Layer 2 of a small transformer language model trained on English Wikipedia (13 layers, counted from 0, width 64).
Take only the direct path to the model's output, skipping the later layers: a vector added to the residual stream pushes a token's score in proportion to its dot product with that token's output vector.

Output vectors of the tokens that the questions are about. A number n stands for n times 0.028.
"ler": -27 -3 12 21 4 21 -42 -36 37 -15 -22 -28 -17 9 -12 0 13 -16 2 -47 -31 -11 -11 -7 24 29 16 -28 13 5 -3 -7 10 53 -21 -17 17 -16 -7 26 -16 -32 -10 16 -33 -12 22 -60 12 -6 12 16 -4 -30 -12 -48 -11 -7 -26 31 24 0 13 43
"ether": -30 12 65 4 11 -3 -67 26 38 39 -6 21 -7 12 50 -50 17 -71 35 -35 14 4 4 26 31 -5 -9 -28 18 -6 10 -19 9 -24 15 16 -26 12 -21 23 -29 -11 -15 -36 51 -39 26 0 -4 21 16 -32 -3 -28 -36 -7 16 11 -5 24 38 -4 64 44
"ure": -23 -2 20 -5 14 23 -47 -23 -6 10 1 7 8 -19 44 -38 1 -14 14 7 -14 -9 -28 48 26 23 -41 -15 -8 47 3 -37 -5 -13 6 -28 8 32 -9 -2 -15 -46 -5 -1 -28 15 -17 -25 -4 20 10 -40 -31 -8 33 10 9 -15 -1 40 -9 1 -40 -64
"hold": -25 26 -5 -11 1 2 -23 -7 23 58 -21 2 9 3 -3 -3 28 6 40 -14 12 20 -28 8 -13 -16 17 20 11 11 48 -44 -18 -30 -22 -54 -43 -29 -12 17 -22 -7 32 -21 -56 -17 48 17 -3 -29 -17 23 3 4 -14 -39 -5 -55 -67 8 -24 -2 20 21
" ": 9 27 -20 -15 -8 2 4 14 -5 24 24 0 -22 17 -16 39 17 28 -14 40 -17 -5 -17 -30 -18 -9 4 -7 21 -13 -14 14 1 1 10 35 9 -6 -5 -28 12 11 -26 -2 0 10 19 -25 -4 16 11 -11 6 32 -15 16 22 8 12 -5 14 2 -20 1
"cess": 13 -22 34 -22 39 -19 -60 16 -20 3 -11 17 -16 -40 18 -32 3 -62 54 -1 12 -41 -29 9 -24 3 24 9 29 14 -2 -37 -26 31 15 -57 4 -21 13 9 -20 -34 50 -5 -25 -47 22 11 -14 -48 -15 -41 -8 -94 16 5 -33 -12 -63 -34 -5 -2 -26 -34
"t": 27 -6 -5 -35 -17 0 -54 3 52 -47 -25 3 14 -10 -37 6 14 -11 22 16 -10 11 4 -35 -3 19 16 -15 -32 39 14 7 2 3 -8 9 32 -18 -15 -9 -20 -3 -20 31 -21 19 -2 -68 39 -12 -41 -46 7 -4 -13 24 -15 -4 11 -17 -17 1 -20 24
"uel": -80 -5 11 21 58 14 -25 2 41 7 -34 5 -25 3 9 7 -13 -49 5 -5 57 -84 15 -20 26 11 -13 -7 2 -12 -7 -27 6 37 43 -69 22 19 12 6 3 5 22 29 47 -9 1 8 -12 -46 3 -16 18 -6 -7 -25 -57 -17 -18 12 7 0 -3 -35
" age": -4 27 2 13 -22 -32 -42 21 21 76 11 20 -34 54 17 18 -15 17 34 -18 61 7 -18 -48 30 -3 34 9 15 24 -17 -2 -1 14 -71 -51 -30 16 24 39 -9 -41 3 -17 -58 -33 8 10 4 -15 -39 -38 29 -33 -8 -80 8 -12 -50 -34 -14 -4 -4 3
"cy": 8 1 21 -5 28 -11 -7 17 -10 -9 -1 -39 24 -21 13 -27 -56 -60 27 0 14 17 23 -12 49 -38 25 27 28 14 17 -27 4 -33 -15 -22 -24 -8 -6 1 5 -10 -2 -46 -52 -20 -33 0 -8 -40 -6 -40 3 -80 -23 26 -22 25 -36 8 -1 0 -57 -40
" been": -70 -22 1 -8 56 -25 -8 18 -2 1 -3 31 -21 24 15 6 -50 -26 30 -16 -12 -31 -24 36 35 -27 -20 29 17 -11 -22 -2 -3 -32 -1 -52 -17 49 17 26 -30 -20 5 -13 -18 7 -9 -28 25 -44 -12 -32 19 8 -10 -35 -12 -19 7 10 19 -1 25 37
" times": 21 28 -13 -15 -8 -5 -7 16 20 24 19 38 13 -5 8 11 -11 -33 22 -31 61 21 -36 7 34 -15 2 -21 34 -15 19 -12 4 1 -48 -32 -10 16 25 26 0 -18 -9 -4 9 12 1 14 23 -26 -8 -2 -2 -54 24 -47 -16 -13 31 -7 -7 -5 22 12
"==\n\n": -10 -27 -11 -5 28 -42 13 -13 35 65 -51 33 1 -9 -36 -54 -38 47 2 -33 -12 -21 4 28 26 -43 1 7 -29 -23 -2 -20 3 -20 20 -22 7 69 4 27 -4 1 -16 -5 -74 -25 2 3 -1 -29 -45 -1 -62 -3 20 15 -12 -43 6 19 -5 -2 -24 -15
"west": 17 11 12 15 3 -13 -16 -17 43 26 -16 -10 -16 -49 33 -4 -2 24 21 -40 -5 -20 -7 -3 4 -32 2 9 -20 14 43 -15 -15 62 -19 17 -43 -11 -21 8 -20 -29 9 -37 0 -19 8 32 -29 -29 -23 18 2 -19 -47 -43 16 -12 13 4 -40 -1 38 -33
"ian": 45 2 20 27 11 8 -48 -2 0 19 -2 -14 2 -3 28 -27 2 -15 -10 -2 -47 19 1 -8 41 -1 -17 -16 -9 -27 -16 -14 15 41 -23 -52 4 -39 29 14 -12 8 30 -37 37 17 -14 6 0 -14 -5 16 -11 -2 -27 22 20 -11 -14 -59 1 1 -6 27
"owever": -70 -34 23 25 41 -17 -3 -19 -5 -42 -17 40 -33 0 4 18 35 7 29 -66 76 32 -30 49 38 6 54 59 0 5 33 -34 -11 -18 -20 9 -15 65 44 4 -37 -27 52 -44 30 13 37 -26 -35 -8 34 21 9 -90 -48 -48 12 -27 13 10 -17 -1 18 32

Each question shows what one neuron of this layer's MLP adds at an activation of 1. A number n stands for n times 0.011.

n20: -14 11 -28 -8 11 -11 -22 -1 23 -30 38 2 10 0 9 58 6 11 4 20 9 47 33 13 -3 11 3 13 18 30 33 -8 17 -1 7 1 3 16 -2 -33 21 -11 4 7 5 -57 -33 -74 28 22 6 -15 41 -39 10 -49 10 -1 -33 13 16 19 37 -28
Pushed up most: "owever"

n102: -40 16 3 -11 26 33 -4 -24 14 -3 13 20 -15 -13 9 23 10 -15 -29 8 2 10 14 -38 6 -3 35 -1 23 -7 2 -14 -23 12 -27 16 42 -34 -21 -35 -38 -24 -21 0 -16 39 23 -3 21 -71 9 -27 4 7 0 -16 -23 56 -38 -25 31 9 -14 32
Which two tokens does it push up most, strongest first? "ler", "t"

n23: 20 12 43 1 21 8 0 -8 -8 -11 12 1 -47 -32 -5 14 -17 16 -42 -31 0 39 22 14 9 16 -16 24 -39 4 -1 47 12 10 7 -7 6 -1 -32 -28 -31 -48 -40 -24 21 -13 21 -11 -7 5 -5 -8 18 10 -26 -10 7 2 -24 -23 18 55 -6 6
Pushed up most: "west"

n30: -41 -26 8 -27 -30 -11 -70 3 34 -22 13 -24 14 7 -10 -5 -13 -21 7 4 -33 14 39 -16 19 24 -31 8 -6 -3 12 -76 0 -27 17 -6 -38 -20 47 -25 -13 -49 -6 2 -2 21 2 10 12 -54 16 32 -31 40 -33 -6 10 -29 19 -19 -13 11 23 -16
Which of these tokens does it push down most? " "

n179: 16 6 -9 24 25 42 -20 13 -20 14 5 9 27 -24 -16 7 36 6 -1 -56 38 9 16 6 17 -11 0 27 35 19 10 -23 -12 -15 -20 -17 -31 -33 -41 41 67 -1 -25 11 30 -22 3 9 59 -40 1 1 -22 3 11 -14 -7 -11 5 14 26 -6 12 37
Pushed up most: " times"

n64: 21 -1 -2 -28 36 4 9 3 -26 -34 -27 47 -18 -39 -71 -15 12 -5 -18 0 -11 -22 -7 -28 45 -4 -2 -2 -2 -29 -9 45 -19 -39 -7 19 5 -2 20 29 27 4 5 15 10 28 8 -9 38 -17 21 -29 33 -3 24 -22 11 -1 -21 -25 9 19 -11 13
Which of these tokens does it push down most? "west"

n71: -28 8 -2 26 26 8 21 -13 -3 -15 -2 -14 -15 -10 6 -30 -39 1 -15 22 -29 -21 -27 -27 1 16 -19 -2 -29 5 -11 -32 -8 -25 5 -8 6 22 4 0 11 -11 14 -39 -12 27 -17 19 15 -2 -54 -15 15 -21 -4 14 -12 65 -20 34 24 -59 8 -60
Which three tokens does it push up most, strongest first? "cy", "ure", "uel"

n104: -33 -5 -7 32 11 26 10 -3 13 -10 1 -2 -40 -5 -11 18 2 22 17 9 16 -22 30 8 25 -25 -29 27 -3 -6 -12 -3 24 24 22 15 -44 24 13 -13 -5 -38 -50 27 -35 -12 -15 -13 20 18 -18 28 -3 1 -28 -1 26 -29 28 -4 -5 -31 -5 23
Which of these tokens does it push down most? "cess"

n58: 22 16 -50 -16 24 6 -9 -18 -37 -29 -7 -5 17 5 -9 8 -15 -23 -9 5 -21 21 16 -39 11 4 -1 -5 43 12 4 8 -16 -22 -2 54 20 5 -25 21 -5 -5 -11 -11 -9 17 -10 -27 34 66 -11 -41 64 31 44 -15 -29 21 5 -16 -4 19 8 -6
Which two tokens does it push up most, strongest first? "t", " "

n25: 41 1 -10 -15 -16 -32 -7 -5 -6 18 -43 26 10 19 3 -2 -10 34 -12 -5 -19 0 -13 25 28 14 8 -46 3 -3 -32 5 -37 -9 -2 -35 -2 -28 33 12 -23 22 30 18 31 -4 -23 28 -28 48 11 -23 -13 8 -14 -10 13 -37 -5 -11 -6 61 -7 10
Pushed up most: "ian"

n42: 16 22 -8 -10 -17 -16 2 14 42 -8 -46 11 1 11 9 -8 35 -15 26 19 12 -3 -25 24 -1 -3 -1 -14 12 52 -28 26 35 13 14 23 26 -40 -17 -9 23 22 -6 5 17 -25 -41 -18 -25 -23 -15 -1 4 -7 -10 26 -24 5 42 -15 -31 -12 36 16
Which two tokens does it push up most, strongest first? "t", "ether"